Layer 6 of a small transformer language model trained on English Wikipedia (13 layers, counted from 0, width 128).
A neuron's activation on a vector x is SiLU(gate . x) times (in . x), where the dot is the dot product.
The model reads these tokens: "ro" "d" "-" "sh" "ap" "ed" "," " " "ple" "om" "or" "ph" "ic" "," " and"

The vector x that enters this layer's MLP at each token. A number n stands for n times 0.05.
0 "ro": 10 25 -2 14 0 -6 -3 8 10 12 6 -17 24 16 -16 -31 12 2 -17 -5 8 10 -20 -11 20 -3 -2 17 -12 23 -17 20 9 4 -6 -12 3 -13 -17 -2 -2 14 6 -3 16 -9 -14 20 7 -17 6 3 -4 4 -14 0 -16 6 -20 8 -21 18 -11 6 18 -45 -37 5 10 12 -6 8 -11 -1 -23 4 -4 22 -7 -6 1 -3 -19 8 -4 0 5 -20 -15 -13 -3 3 -10 8 -4 9 -1 -4 -13 0 -7 9 -3 -9 -1 -1 -12 -24 19 -15 2 -13 22 10 2 0 -25 7 -3 -2 -12 1 11 -8 24 -18 2 -95
1 "d": -19 -1 13 -5 13 -25 -9 38 -10 8 15 -11 0 21 -9 5 -5 8 -8 -20 2 12 -4 2 4 4 23 17 -3 29 -4 27 4 -4 -12 -2 3 -1 -18 28 2 22 -18 -7 -7 13 -6 18 19 -9 -4 20 -13 9 -2 29 -18 11 -10 -4 18 15 13 -22 29 3 10 1 18 -3 -6 7 -11 -3 -18 11 -20 2 17 -9 2 -3 -3 -2 -5 6 -11 11 2 5 0 -5 9 8 4 25 -16 -31 -34 10 -3 3 -9 -9 -5 -3 16 -13 8 5 19 1 28 -8 -6 11 -10 17 1 -4 -2 13 3 -14 13 6 -14 -7
2 "-": -7 1 -3 2 2 -17 7 12 -21 8 -18 -21 0 20 1 -8 4 -1 -3 -12 6 10 -15 -8 23 5 20 18 -12 22 -5 28 7 -8 2 2 9 4 -18 23 23 19 8 -17 -1 9 -5 12 7 -1 -11 19 -16 15 -9 4 -15 32 -1 -25 4 24 -9 -3 41 -6 -4 21 6 -1 -26 15 -12 3 -26 5 -5 8 1 1 -13 -1 -1 -16 4 2 -14 13 0 -2 -22 -12 8 2 2 17 -19 4 -15 26 10 5 -22 -9 13 -3 3 3 -1 -4 30 4 11 -6 -29 -14 -4 9 15 -6 0 7 2 -1 -1 1 -2 37
3 "sh": 7 -1 -13 10 16 -20 -6 7 -17 -19 4 -5 3 6 -6 -10 -16 -4 2 -22 1 -6 -4 -11 -4 -10 13 0 -12 29 6 39 -2 -1 -2 -8 11 4 5 11 14 1 9 -15 5 10 -4 17 -5 -6 -40 12 -3 7 -30 -8 -9 43 -1 -12 5 27 22 -19 11 -1 -1 6 -11 -5 -23 9 -19 2 -21 20 -8 -10 -23 -7 2 -11 -2 19 0 -10 -7 37 -4 6 -1 -5 10 5 2 6 4 -13 -15 0 25 1 0 -17 -4 -5 14 -9 1 -1 3 -4 25 -10 3 0 -15 24 -2 5 11 16 -4 2 17 10 -4 29
4 "ap": 8 -6 -19 -1 -11 -16 5 28 -10 -18 2 -6 -4 16 8 -14 -13 -6 10 -19 14 10 -19 -1 7 -6 19 20 12 27 13 28 -10 -5 -20 -20 -4 -16 -11 22 0 18 29 -8 4 0 -22 21 4 -4 -30 7 -8 3 -5 5 -8 11 -17 -18 -5 18 1 -23 17 7 -3 22 0 17 -12 -14 0 11 -19 -4 -14 6 -1 -14 1 2 -16 1 8 -16 -2 3 -1 0 -11 -15 20 7 2 -6 4 -13 -30 14 12 -8 6 -18 -29 -4 25 -6 -14 5 29 -4 25 -1 -4 -10 2 20 9 1 0 -9 -16 -18 0 -1 -21 -10
5 "ed": 5 -13 1 18 -2 -10 19 16 -31 -15 -2 -14 7 24 -2 3 -9 13 -2 -18 6 13 -10 1 5 2 28 4 15 31 -5 21 -16 9 -1 -8 5 -3 -24 19 -2 19 -4 -17 4 11 -17 25 -7 -15 -24 18 -2 7 2 17 -14 12 8 -22 2 11 3 -18 8 -5 -4 12 9 8 -24 2 -6 -10 -24 -11 -9 11 9 -10 0 -6 -12 -17 -3 4 -10 42 -16 11 -5 -19 6 5 6 2 -6 3 -30 10 14 5 4 -13 -18 3 11 -1 21 -13 26 24 13 -20 -11 -1 6 7 -2 -11 -2 5 -9 -1 12 17 -13 13
6 ",": -7 -3 8 -4 -5 -15 13 10 -27 4 8 -3 13 9 2 -5 -8 0 -18 -30 -4 0 3 -10 0 -6 18 14 -4 20 -9 21 2 -6 4 -6 -6 11 -5 18 2 15 14 -5 6 20 -11 24 10 -15 -9 12 -6 6 -8 7 -11 12 -20 -36 -12 14 2 -3 22 1 -4 6 0 2 -27 32 9 -15 -6 -5 -15 1 12 -5 -4 0 2 -4 5 17 -24 26 -6 15 -4 -23 1 14 -9 5 -11 -6 -8 8 -1 1 -16 -13 4 -14 5 11 8 -36 14 0 33 -22 -3 -11 -6 26 4 2 -6 28 -9 -9 2 -1 4 3
7 " ": -5 -4 5 7 -7 -28 0 25 -13 28 17 -16 -3 22 -3 -8 6 1 -9 -15 -9 19 -2 -8 5 1 1 14 -6 12 -12 29 9 -6 10 -21 12 5 -3 27 15 13 3 -13 -3 -1 -9 5 4 -9 -8 19 -12 18 -8 -1 -2 12 -13 -16 -12 25 -3 -6 3 30 -5 13 -2 -19 -5 10 3 -34 -4 25 -22 7 -4 -8 3 0 -13 -1 3 11 -2 29 2 0 -4 -13 0 2 -12 19 -7 3 -13 -2 -11 2 -11 -21 -12 -11 5 12 -15 -22 19 11 30 2 -29 3 -11 18 5 -3 19 10 -16 -15 -4 15 2 27
8 "ple": -13 0 -10 7 14 -16 27 25 -34 9 12 -2 6 17 -15 -32 -10 -3 4 -17 5 9 -8 -12 -8 -13 7 6 -2 17 -24 12 2 4 14 -14 14 -16 13 22 19 12 10 -28 5 2 -16 6 3 -13 -38 3 -8 18 -11 29 -9 16 -17 -7 -4 0 1 -5 3 38 -4 -15 -4 12 -9 3 -10 6 -27 -3 -7 -12 -21 -10 11 -3 -9 2 10 11 -4 32 1 3 -17 -15 15 -3 -6 22 9 3 -24 0 2 -23 -7 -15 12 11 4 1 13 -11 -2 -15 21 9 -17 -8 -25 9 -8 5 -4 17 -19 -22 4 24 -12 7
9 "om": -13 13 -1 -7 10 -18 -3 12 -6 3 -4 3 17 20 -13 -2 27 -12 -21 -32 21 2 -4 -5 -4 -3 11 -10 -9 28 -16 20 -13 3 -5 -24 -1 2 5 10 1 36 18 -12 14 -3 -11 13 3 14 0 28 -6 16 11 8 -16 7 -17 -12 -2 1 13 -16 27 27 1 12 -8 4 -16 9 0 -3 -20 -16 -11 -11 -12 -13 -9 -1 -17 8 10 13 -15 12 6 3 14 -14 -14 7 0 -1 -14 -12 -24 15 18 -28 14 -1 -27 -21 15 -3 -7 -8 9 -2 29 4 -12 -3 2 17 -20 4 0 15 -5 -19 4 12 0 28
10 "or": 7 4 -15 4 -1 -22 20 10 -19 1 8 -15 6 29 -4 1 4 0 -19 1 14 20 -6 -7 -9 3 11 8 -12 16 5 32 4 -11 9 -4 6 -9 11 17 -6 33 3 -11 7 17 -19 7 -3 2 -14 18 4 15 -3 26 4 6 -17 -23 12 8 -5 -8 15 17 9 -2 19 -10 -18 18 -13 0 -18 5 24 -2 18 -6 -4 -8 -11 25 14 15 8 10 1 14 -1 -10 -3 0 -10 -5 -26 5 -32 22 1 -8 -1 -14 0 1 18 -3 -7 8 16 4 32 -12 -10 -25 1 -6 -21 -6 -21 -5 -3 -17 19 15 3 30
11 "ph": -9 6 -7 2 15 -18 -6 9 -9 -3 -5 22 1 24 0 -13 7 -7 -21 -15 17 4 -35 -3 9 -10 5 14 3 25 -4 33 -21 4 1 -5 -6 -11 9 23 -6 32 -7 -20 -8 15 -5 9 -12 4 -7 19 4 22 -9 15 -12 7 -26 -20 0 14 0 -11 23 5 4 9 -6 17 -3 11 -4 -1 -14 1 -4 -4 11 -2 -6 -11 -13 11 -1 25 6 20 0 0 9 -14 18 3 -19 -20 -3 -13 -36 40 12 1 7 -4 -14 -15 14 4 5 3 3 9 -4 -13 -12 -22 -4 13 -6 10 -6 30 -11 -16 9 18 3 31
12 "ic": 5 -8 9 -4 6 -10 16 5 -13 16 16 7 0 10 -6 5 14 0 -3 -7 10 10 -17 -4 13 -18 11 22 -15 22 -14 33 -7 12 6 -8 -12 -24 -11 10 7 19 19 -13 11 18 -12 11 -6 5 -25 21 5 13 -4 20 -18 17 -4 -16 10 5 -12 -16 21 -4 -11 0 8 5 -29 20 -2 -10 -4 1 27 6 17 -9 -22 -4 -16 -5 1 6 9 29 4 -3 11 -18 23 -1 4 -4 -14 -17 -23 11 3 -5 -1 -12 -17 -6 30 -7 24 -6 6 7 11 -8 -13 -6 18 6 -14 -1 4 32 -17 -18 -5 7 -11 30
13 ",": -9 -2 14 -12 -2 -11 17 3 -22 11 12 -8 13 8 -1 3 -1 -2 -18 -14 10 -3 -2 -7 5 -3 17 19 -8 24 -15 26 3 -3 9 -28 -5 5 -7 19 -3 17 6 -7 12 21 -4 19 13 -4 -8 12 7 13 -3 14 -7 9 -21 -37 -10 11 3 -8 15 7 -3 7 5 -4 -39 32 1 -18 -7 -2 -7 -2 6 1 -9 7 -6 7 -1 21 -16 22 2 9 6 -17 -7 15 -9 -2 -12 -3 -8 16 11 -6 -11 -8 6 -3 8 15 17 -29 4 -2 29 -20 -13 -19 3 23 -3 -7 -3 35 -1 -13 5 7 6 17
14 " and": -17 0 16 -3 2 -26 19 23 -16 9 6 -12 15 13 -15 -3 5 -6 -15 -11 10 -22 17 -4 9 12 13 25 -7 25 -7 17 1 7 11 -12 -11 7 0 18 5 20 -2 -12 22 13 -17 20 -6 -17 -23 20 -4 15 8 7 -14 4 -22 -21 5 21 -2 -20 23 6 2 10 -1 -4 -17 24 -5 -3 5 10 2 1 7 -10 -1 7 -15 15 5 13 -9 17 -1 0 -4 -5 -13 0 -2 4 -4 -2 -13 3 4 -17 -3 -18 12 1 7 2 14 -29 9 3 26 -12 -23 -4 -7 23 6 -2 -8 38 -17 -5 4 25 2 12

Each question shows the input weights of one neuron of the MLP. A number n stands for n times 0.005.

n92 gate: -10 9 -13 11 -13 -15 22 30 -18 -9 11 -31 -10 3 21 17 11 2 -24 -1 2 18 9 21 -23 -26 -19 -4 -29 15 34 -9 2 1 -10 -5 -27 20 -8 21 0 -7 -6 5 9 14 -16 -7 15 -4 47 -20 35 5 5 -4 12 14 7 -4 -19 -46 24 -27 19 13 21 14 -15 -7 6 1 -11 0 14 -17 19 -11 23 23 11 -2 -11 38 9 14 -10 7 4 35 38 -28 -10 8 -9 -16 -15 -8 -11 5 -16 -4 3 15 -26 19 -35 -35 -13 -14 6 -55 1 3 15 4 31 36 23 8 28 19 74 11 -12 12 -5 -13
n92 in: 24 9 -7 -27 29 -9 12 -39 0 13 -7 -14 31 6 -13 9 7 -17 -10 -8 -2 -8 4 29 43 50 -30 -15 9 10 -29 16 3 12 14 -13 -9 29 2 -7 -3 -12 -27 -6 5 -22 5 -2 -11 -3 -18 -34 23 20 17 21 4 18 -19 7 3 2 14 7 0 9 -8 7 -1 11 -41 -16 21 -30 9 16 1 1 -28 20 -24 25 -5 30 14 -22 2 21 25 -35 -10 12 28 -18 -18 15 37 -24 -13 17 18 0 -6 -17 11 18 21 7 14 6 8 4 25 8 7 -21 17 12 -17 17 -30 -26 2 -11 37 2 22 10
Its three highest activations, in order, are on tokens 13 ",", 9 "om", 10 "or"

n93 gate: -32 12 -6 -2 -1 -1 17 15 -11 -14 5 -3 20 12 -16 -29 -11 -2 13 -16 -16 5 10 0 -2 34 -5 17 1 13 -8 15 20 20 -23 23 17 -8 -8 -42 12 -14 23 17 -7 -15 7 -13 -21 -19 -21 -3 -16 7 -7 -4 -4 2 1 -15 -8 -31 -24 2 18 -22 -10 -1 2 9 33 -11 28 -4 3 35 5 -13 11 14 29 2 3 11 -19 -4 -4 4 3 -14 13 -32 -14 3 -20 8 -8 42 -2 20 8 -41 8 -22 -12 39 5 10 26 -15 -15 14 37 -37 1 -3 -8 -20 -5 -18 -8 -20 6 1 14 -9 25 -11
n93 in: -20 19 -5 3 19 5 24 29 -23 -19 -9 -9 -2 14 -1 -22 12 8 7 2 -12 -13 3 1 -18 15 -11 22 0 2 12 -11 0 17 6 13 20 -9 -17 -9 12 -21 30 1 -11 24 -5 -11 -14 13 -20 -7 5 7 8 12 -9 4 -1 -22 5 -39 8 11 -16 3 26 23 5 -27 54 -18 12 0 11 -8 -2 -14 8 9 16 -16 9 -9 0 -10 -19 -10 -5 -16 8 -7 3 4 11 17 3 23 -14 16 21 -34 11 11 -13 13 -1 -3 11 -8 3 -13 46 17 17 -19 4 -3 7 -7 10 -13 -3 14 -21 -20 27 2
On which token does it fire most, and how strongly? 8 "ple", at about 0.49

n165 gate: -33 6 -9 7 5 26 11 33 11 -15 -2 -19 5 24 -8 17 16 25 -17 -31 9 -12 25 7 10 3 24 20 -25 15 23 7 -43 2 10 -29 25 4 -25 -24 -24 -21 11 -15 3 -1 -42 -7 11 16 41 6 1 -36 -23 30 -15 -25 3 -32 3 -2 -8 -10 1 2 -3 -37 -17 -22 9 -24 -23 35 7 14 -33 10 13 9 -13 17 -6 1 -11 18 8 1 -3 42 -28 25 7 27 7 7 -15 -6 13 -33 -16 6 18 11 22 -23 3 -5 -13 -4 -7 -16 2 -17 46 -26 19 -21 8 -15 -2 -9 -18 0 -1 4 47 -10
n165 in: -4 10 40 12 35 7 16 43 7 -28 0 4 -7 7 6 3 6 4 -6 -33 13 17 -9 -12 15 -7 3 -42 -30 -6 2 10 10 14 -6 6 44 12 -7 -4 2 -29 21 -8 -17 29 23 -21 -1 -3 -7 -4 21 -11 2 -7 33 15 14 10 -16 -5 28 26 -17 13 14 -12 -30 14 -6 34 -14 47 1 -5 6 20 13 14 -11 -14 40 11 37 -17 -10 24 3 -23 27 19 -51 16 6 -1 19 -8 -1 45 20 -8 4 36 -1 -18 -2 2 2 -6 -6 -5 -9 -16 -18 -16 29 18 21 -2 -10 6 35 -2 16 38 -1 -11
It fires most on token 7 " "

n46 gate: -2 40 -51 9 -1 -25 7 3 9 0 -15 -5 -1 23 -15 -43 -14 25 -14 10 13 25 -20 24 35 -17 -20 -7 -13 -4 -37 19 13 2 -18 24 10 -12 -45 -42 7 -11 -28 4 3 -26 14 31 -27 -11 -24 16 -9 21 -12 -7 -14 6 -8 3 -7 13 -28 43 7 -11 -32 -11 -17 26 -25 -14 -10 -3 7 7 -15 3 6 -18 -15 -2 -1 20 6 24 4 -18 0 -5 -48 29 -5 -14 19 29 9 -13 26 -2 8 -28 10 5 -2 2 10 -27 10 12 -17 -12 17 10 12 -10 -4 9 14 -9 30 -10 6 15 18 -35 22 -39
n46 in: 11 4 -43 1 -39 -16 -2 27 15 17 -11 -12 36 14 -6 -32 -3 20 -13 2 -15 4 -22 16 35 -1 -22 46 -6 -13 -31 34 15 23 10 -6 -1 -23 -28 -20 -1 -27 18 -30 5 -15 -5 -7 1 -14 29 -17 9 18 23 -10 22 -8 12 43 6 -12 -22 -44 21 -31 2 7 -2 -8 -14 27 -13 -13 -9 22 1 -11 -28 -29 -9 -12 -11 6 -5 3 33 -29 -16 -33 -4 38 -23 2 10 12 15 0 -14 -16 -10 -1 31 1 -11 13 23 -15 29 18 -12 0 -4 -16 11 4 -14 -4 -2 -7 -12 8 34 22 32 -12 2 -43
On which token does it fire most, and how strongly? 0 "ro", at about 18

n181 gate: -25 21 26 -36 6 60 -11 19 -22 0 16 -24 -8 15 -1 -12 16 -20 -12 12 -19 -12 -46 43 12 39 -1 4 13 -15 -10 25 -22 -41 -19 -4 -26 3 -1 11 42 -10 3 27 9 -1 -6 -1 -27 22 7 9 27 19 21 12 -18 14 21 5 -5 -13 3 -19 -10 -17 -11 -14 4 13 9 12 -15 15 -3 -22 -40 -25 -6 -11 -7 14 -8 14 9 27 -41 -6 11 -53 -5 -10 -1 -12 -8 -11 -52 -22 12 -8 -39 -44 -1 -34 0 -19 -12 -18 -11 14 -13 -7 -11 -25 -39 -35 45 32 -9 -13 33 -39 18 31 1 -5 -1 -4
n181 in: -23 -5 23 14 5 45 6 9 -18 27 -28 11 14 -16 -11 19 -5 -5 -2 28 3 -11 2 -1 -24 8 -9 7 9 9 -7 -11 12 -13 -40 26 -12 -5 -1 8 -10 58 -39 39 20 -5 -1 -22 -26 -7 3 6 32 19 -2 2 -55 22 -23 -21 -36 1 8 -13 -17 -5 -16 7 -1 7 15 -7 -16 -15 -34 -6 -15 -19 17 48 25 9 -26 6 -3 -11 -22 -14 -31 2 -18 -27 -16 -7 3 13 -22 14 9 -8 9 36 -12 -38 12 6 -16 17 6 13 8 6 -9 -6 -12 -21 18 6 17 -22 23 -3 13 11 38 16 29 6
It fires most on token 2 "-"

n72 gate: 13 -10 18 -35 19 -14 8 -16 -11 -39 14 -1 -27 -1 -25 -27 -12 21 -19 1 -10 -26 -7 1 15 2 -24 42 50 -38 8 12 -26 -12 -1 -2 16 -65 21 0 -6 17 2 -22 41 19 14 3 3 15 5 34 -13 -13 -30 14 16 -12 26 -27 -26 -8 -8 9 -8 12 -1 7 3 -2 5 -28 -3 -12 -3 7 20 1 -3 -26 -3 7 -4 -27 14 -18 -5 2 1 33 -37 35 5 -17 24 -25 -11 19 11 -5 8 -15 -8 -11 -6 5 -7 -17 38 -7 10 2 1 22 -8 27 12 -49 -20 -9 12 14 -5 -1 28 -6 -35 7
n72 in: 12 21 48 -34 8 13 -23 0 42 -9 -3 -17 -5 -7 -19 -35 0 32 9 26 1 -15 30 5 21 -20 3 14 -37 -9 -5 -16 6 -31 12 3 10 -36 -2 -17 18 14 5 3 -42 -35 7 6 -13 25 -32 -1 -10 -7 -58 -16 -6 4 20 3 -17 1 -7 11 -2 -37 -10 5 17 -23 -17 6 -6 -4 -2 8 -14 -8 14 2 1 -39 -24 -7 -2 10 -8 6 -10 18 13 23 -8 -20 15 -4 -14 18 -17 31 3 -9 -20 0 -26 -17 46 18 33 11 24 -5 11 16 20 10 14 -44 36 -18 19 6 -8 5 11 -15 -19 -17
It fires most on token 12 "ic"

n240 gate: 13 9 5 -14 8 6 18 9 -14 -47 4 17 -8 29 -4 29 -30 -6 -8 1 -11 -45 -13 -7 5 2 -15 12 -6 -23 5 7 -17 16 -4 11 8 32 20 16 33 -38 -45 -26 -4 2 -40 -23 37 5 -28 8 -2 -9 -8 7 -19 -14 14 18 -1 4 -52 -4 22 22 -36 13 8 7 -7 17 9 41 44 -25 6 10 2 18 61 5 -23 -33 -24 11 5 1 12 35 -5 22 15 -12 -1 7 15 25 -5 5 -23 -28 -19 16 -23 -16 -16 -6 -8 -33 8 -17 -3 -3 26 11 1 -24 6 -15 0 2 1 22 -15 -2 -19 6
n240 in: 19 7 2 9 -5 33 0 -36 -9 37 12 -36 -27 40 12 -11 -27 14 -10 6 25 40 -28 -9 -4 -1 28 -4 28 -18 12 -1 6 -24 14 -1 -10 1 4 19 8 9 6 -3 -2 15 -4 -7 22 -19 -2 -2 -8 19 1 34 -16 27 -4 10 30 -18 -2 9 -8 -33 18 13 -22 24 -13 -23 -20 -16 -15 -4 -7 22 -2 27 20 -12 38 18 30 19 -15 11 -38 5 -8 36 -12 5 14 25 21 -44 -7 0 7 39 1 -19 -9 -4 -19 2 33 32 -1 2 12 -4 -40 1 18 1 7 15 10 -29 -2 -25 -4 -29 10 -17
On which token does it fire most, and how strongly? 9 "om", at about 0.21

n142 gate: -29 6 -6 14 18 -26 -11 23 13 21 12 7 -37 -29 -25 -6 27 -6 29 -12 -10 -8 -27 10 25 -7 -30 3 -1 -2 -20 17 -12 -4 11 12 -9 8 -10 11 9 25 16 10 -24 -2 -1 -14 4 7 10 0 -17 -32 -12 -21 -16 -16 1 24 5 -19 -4 0 35 4 6 39 13 29 15 14 -1 -16 25 15 -13 -6 10 -8 -20 4 -14 -24 8 -23 -24 -15 -16 23 -22 9 7 32 -7 -2 2 -27 -2 -2 1 -5 -13 21 12 25 -11 15 10 -26 -47 -28 5 0 16 30 2 8 -46 -11 7 -1 55 -14 -25 6 -36 -6
n142 in: 32 23 -15 1 -2 -18 33 -4 38 -18 23 1 0 -15 2 18 24 13 -11 11 -28 -2 -5 -36 -21 20 -12 1 -14 -1 -11 25 28 -12 -1 19 23 -28 -11 -3 6 -5 4 6 18 30 10 -5 17 -22 4 4 26 -6 7 -1 -19 10 -27 3 45 -2 8 -28 -10 3 12 12 17 43 6 40 11 16 -25 -9 15 -27 -34 6 19 -21 -4 4 -2 -6 17 4 -5 -5 5 26 4 -8 -19 20 -15 -4 9 12 -27 10 -15 1 28 28 18 -1 12 27 22 12 -8 21 -9 19 -4 -12 16 -15 11 13 -18 -1 -21 -6 -15 -23
Its three highest activations, in order, are on tokens 0 "ro", 1 "d", 5 "ed"

n124 gate: 0 25 -66 -2 -16 -7 -11 42 -34 -2 -9 8 -15 2 16 -49 1 1 -17 13 17 -36 29 7 39 2 13 22 -26 -14 -15 -15 12 -19 3 26 1 23 27 -23 16 4 20 14 -17 -1 -10 33 7 2 -27 -3 1 -13 18 4 -9 -1 -8 14 8 -5 -12 -25 -26 -15 28 17 50 -3 -26 -12 7 11 -7 -4 -2 14 12 29 12 -32 -28 -1 -33 -23 -5 0 -5 20 -19 12 -10 5 25 -6 -9 -29 13 2 -12 14 -18 -8 14 -1 -4 -5 19 11 -12 3 -15 18 -5 6 -7 25 18 25 -13 1 42 1 6 7 -18 33
n124 in: -22 7 23 5 24 4 -19 4 -38 5 2 -8 -8 -3 4 32 23 -3 12 12 -2 8 44 25 7 -6 45 -3 -23 24 -10 -7 -4 -16 -27 -24 1 -12 -1 -4 17 -25 -4 18 -61 24 3 -7 -15 26 -8 -5 22 -10 -39 -20 -36 57 4 -19 3 12 -10 29 38 -10 -12 -17 -2 22 5 7 22 1 31 3 -4 12 -5 -27 13 11 6 17 7 -27 5 38 -30 17 -9 1 6 -11 22 10 -4 -12 18 -5 13 -5 -3 6 -13 -16 12 0 -14 12 -8 4 12 8 -15 -12 -22 -20 -16 26 -4 -1 13 12 7 10 45 14
Its three highest activations, in order, are on tokens 2 "-", 3 "sh", 1 "d"

n63 gate: -5 -7 25 -21 -9 23 4 14 19 -10 21 -35 21 6 -4 1 21 -1 -38 18 6 26 -17 -36 5 -26 1 -5 28 -6 -21 -33 18 -2 14 -12 -30 -9 39 -9 36 3 -2 -15 -17 -43 8 7 -18 16 9 -36 -9 8 -7 10 -14 -56 -11 7 21 26 25 18 19 9 7 -13 40 4 40 12 -13 -36 7 30 16 -21 14 5 -1 -15 -2 -6 -14 22 -14 -16 19 -33 -22 38 14 30 36 1 -13 4 -32 7 6 -12 -27 -41 -8 12 5 -2 0 -26 39 -18 -6 -10 -3 -5 4 23 16 1 5 -7 13 32 33 8 -4 6
n63 in: -4 -5 -3 3 -28 1 -45 -3 7 -26 -20 -6 8 56 15 -3 -14 5 -7 28 -56 8 -14 39 -5 20 -41 7 -10 -9 8 37 -7 -3 -30 4 6 -26 -18 1 -23 5 -4 13 -9 3 -10 2 -5 16 9 -9 -3 25 -8 4 21 -14 50 -29 -7 16 34 -1 -9 18 27 -13 24 -10 5 7 -27 -9 -8 11 -6 9 37 -37 -19 52 -8 9 30 -4 -14 11 -11 21 13 -20 -16 -18 1 -30 -38 5 3 35 8 -7 12 -13 13 -8 -41 -3 1 -23 1 -2 -4 42 -18 5 -1 15 -10 -21 23 15 -18 22 -12 -42 22 12
Its three highest activations, in order, are on tokens 7 " ", 10 "or", 1 "d"

n221 gate: 21 -47 8 -11 -21 28 2 -11 11 9 -37 -39 22 5 32 -13 -16 17 8 -28 36 29 24 11 12 -28 -35 -6 4 -13 4 -12 3 14 -10 17 -5 -26 -1 -1 -27 13 -33 14 16 -4 -29 -23 34 13 27 -22 -15 6 -11 53 -19 5 1 -3 15 -7 -22 24 11 3 -2 -22 12 28 -13 -13 25 -22 -4 12 -6 -10 -16 -6 10 -35 23 17 14 13 13 0 24 24 0 -10 15 20 3 33 -63 -22 16 -1 -42 -4 -2 -12 22 -5 4 -24 3 13 36 3 -6 10 -6 -4 -15 -9 11 29 -23 4 -7 27 -26 -12 18 17
n221 in: 7 21 9 -19 -38 -3 -20 -31 18 46 8 19 -14 17 22 17 56 -1 -12 -9 -11 14 -31 -17 -9 9 21 21 -17 -7 -4 25 -32 -23 -35 31 -2 -19 9 16 18 -31 -12 1 29 -15 -8 -6 -8 20 0 3 8 35 -19 17 10 16 21 17 -8 -12 37 24 -22 -1 41 -30 -22 -20 -23 12 -4 33 -22 -15 15 18 -9 32 -4 6 5 28 -8 -1 23 2 -1 -15 25 -5 16 -12 21 21 15 28 -25 -35 -7 -11 -13 16 -2 -14 -9 0 33 -8 -1 -6 12 34 -4 -23 21 -5 31 19 -20 36 -13 15 0 21 -5 2
On which token does it fire most, and how strongly? 4 "ap", at about 0.17

n38 gate: 15 -12 -7 22 15 -8 -34 16 9 -14 -9 3 -10 -19 24 -3 36 -4 6 6 -16 19 -24 6 10 10 1 2 13 25 28 30 16 -31 19 10 8 21 -20 34 -19 13 -3 43 30 -16 7 -44 -18 21 -8 -21 9 -10 -25 -12 19 43 -23 -26 -12 1 -27 17 40 -4 -7 -28 -28 -8 5 22 -2 40 21 15 -32 13 21 16 2 16 -1 -15 -8 -25 -5 56 -8 -3 -16 -4 -30 -18 4 3 -3 14 48 -45 -3 -17 -38 3 3 -6 50 44 20 15 -53 -6 -32 10 -19 -14 32 36 19 -17 32 16 7 21 -13 -18 19 -12
n38 in: 18 -36 -11 -14 1 6 -4 50 -13 -7 -5 -13 -4 -28 37 -11 16 34 0 -31 -4 15 -26 8 -3 -13 27 15 -5 -3 -9 -27 15 18 -25 -29 -10 -15 17 21 4 16 9 1 8 -11 -14 8 -4 -30 14 -16 -5 -54 -8 -15 23 1 19 22 2 -2 -12 26 3 29 -7 16 20 -19 -28 18 1 6 -6 39 39 10 19 23 7 34 -38 -22 13 -39 -1 12 -2 12 34 15 -1 7 28 23 22 8 18 8 -4 20 7 -15 -58 6 10 18 -16 13 54 11 3 13 -5 -24 -4 -13 23 -1 -17 -2 -5 35 -6 -14 -4 9
It fires most on token 2 "-"

n172 gate: -31 30 -9 -29 3 9 -4 33 18 -2 4 7 -7 -50 -34 20 1 -26 -11 -5 15 32 -8 2 -1 45 -4 -23 46 27 -4 -8 23 -1 -7 -20 4 10 40 0 12 -2 38 -28 9 11 12 -26 3 -5 61 -17 -1 -12 -4 -27 20 30 11 -6 10 3 10 -31 1 4 23 8 -3 -16 -2 -10 -45 0 28 -27 31 1 -10 -20 18 3 -16 54 2 14 -29 6 -2 14 -12 22 -6 -29 -17 -26 -31 14 -14 5 39 4 -1 -31 -11 -4 -48 -42 16 -5 7 5 24 8 -11 7 20 4 10 -1 27 -19 -3 -1 17 -11 32 -6
n172 in: -25 9 -19 -10 -23 13 11 8 13 -18 -26 3 3 -23 -13 14 26 -28 -6 9 2 9 -14 -23 9 15 3 36 9 -9 -9 24 21 3 10 5 9 13 37 16 2 37 -16 -9 28 15 13 -6 17 5 18 -30 -8 -9 10 46 28 -7 11 -26 18 -5 9 -20 16 -17 -21 1 9 34 13 -28 -4 6 8 5 -11 -33 7 -20 49 -11 -2 38 -8 -1 10 13 -4 7 -6 -1 -6 6 -33 -26 -7 -18 1 15 -17 -29 -13 -28 3 36 -32 18 4 2 8 13 4 28 -21 26 -1 -13 -34 4 -4 -3 -45 -8 1 -7 13 -10
Its three highest activations, in order, are on tokens 9 "om", 10 "or", 14 " and"

n105 gate: 16 31 -5 30 -14 -36 -21 11 10 1 -14 35 1 7 7 7 1 25 13 13 -11 12 -20 -17 -43 -22 -3 -20 -9 -20 -17 28 -22 -11 -4 11 -3 0 11 -5 -45 -1 25 -22 -12 -7 -5 -29 -11 -29 -1 1 11 -21 -6 0 14 36 -36 27 14 -1 -4 5 21 6 0 -9 -5 -7 7 -18 3 -3 -8 -31 1 23 16 10 10 -24 -2 15 -6 3 -46 24 -14 -17 -4 4 -16 4 15 17 20 8 -24 -2 -24 -5 -11 -4 7 6 5 35 12 8 16 -29 -30 6 -12 -1 -10 -62 23 5 -3 -34 -22 40 31 -14 15 26
n105 in: 7 18 -31 16 27 3 -9 -5 -25 -34 -2 23 5 34 -23 24 -1 12 3 -56 11 21 -18 -5 -15 -10 -39 6 -7 11 -23 49 -32 -19 -14 11 -11 17 2 -17 -28 -42 2 -19 -24 -8 2 -9 18 -9 -27 -13 15 -37 2 -11 7 22 -7 2 -8 6 18 22 9 3 8 -18 6 16 19 4 2 3 11 -6 14 -23 -41 5 -16 13 -4 -10 -22 2 7 2 -12 -18 14 -9 -15 -4 3 -9 13 -4 -4 -37 -22 -20 -27 6 -12 -5 -25 -12 20 -31 30 -12 -3 28 28 7 -2 -7 20 -12 -20 -17 4 -4 -9 -19 16 30
On which token does it fire most, and how strongly? 14 " and", at about 0.25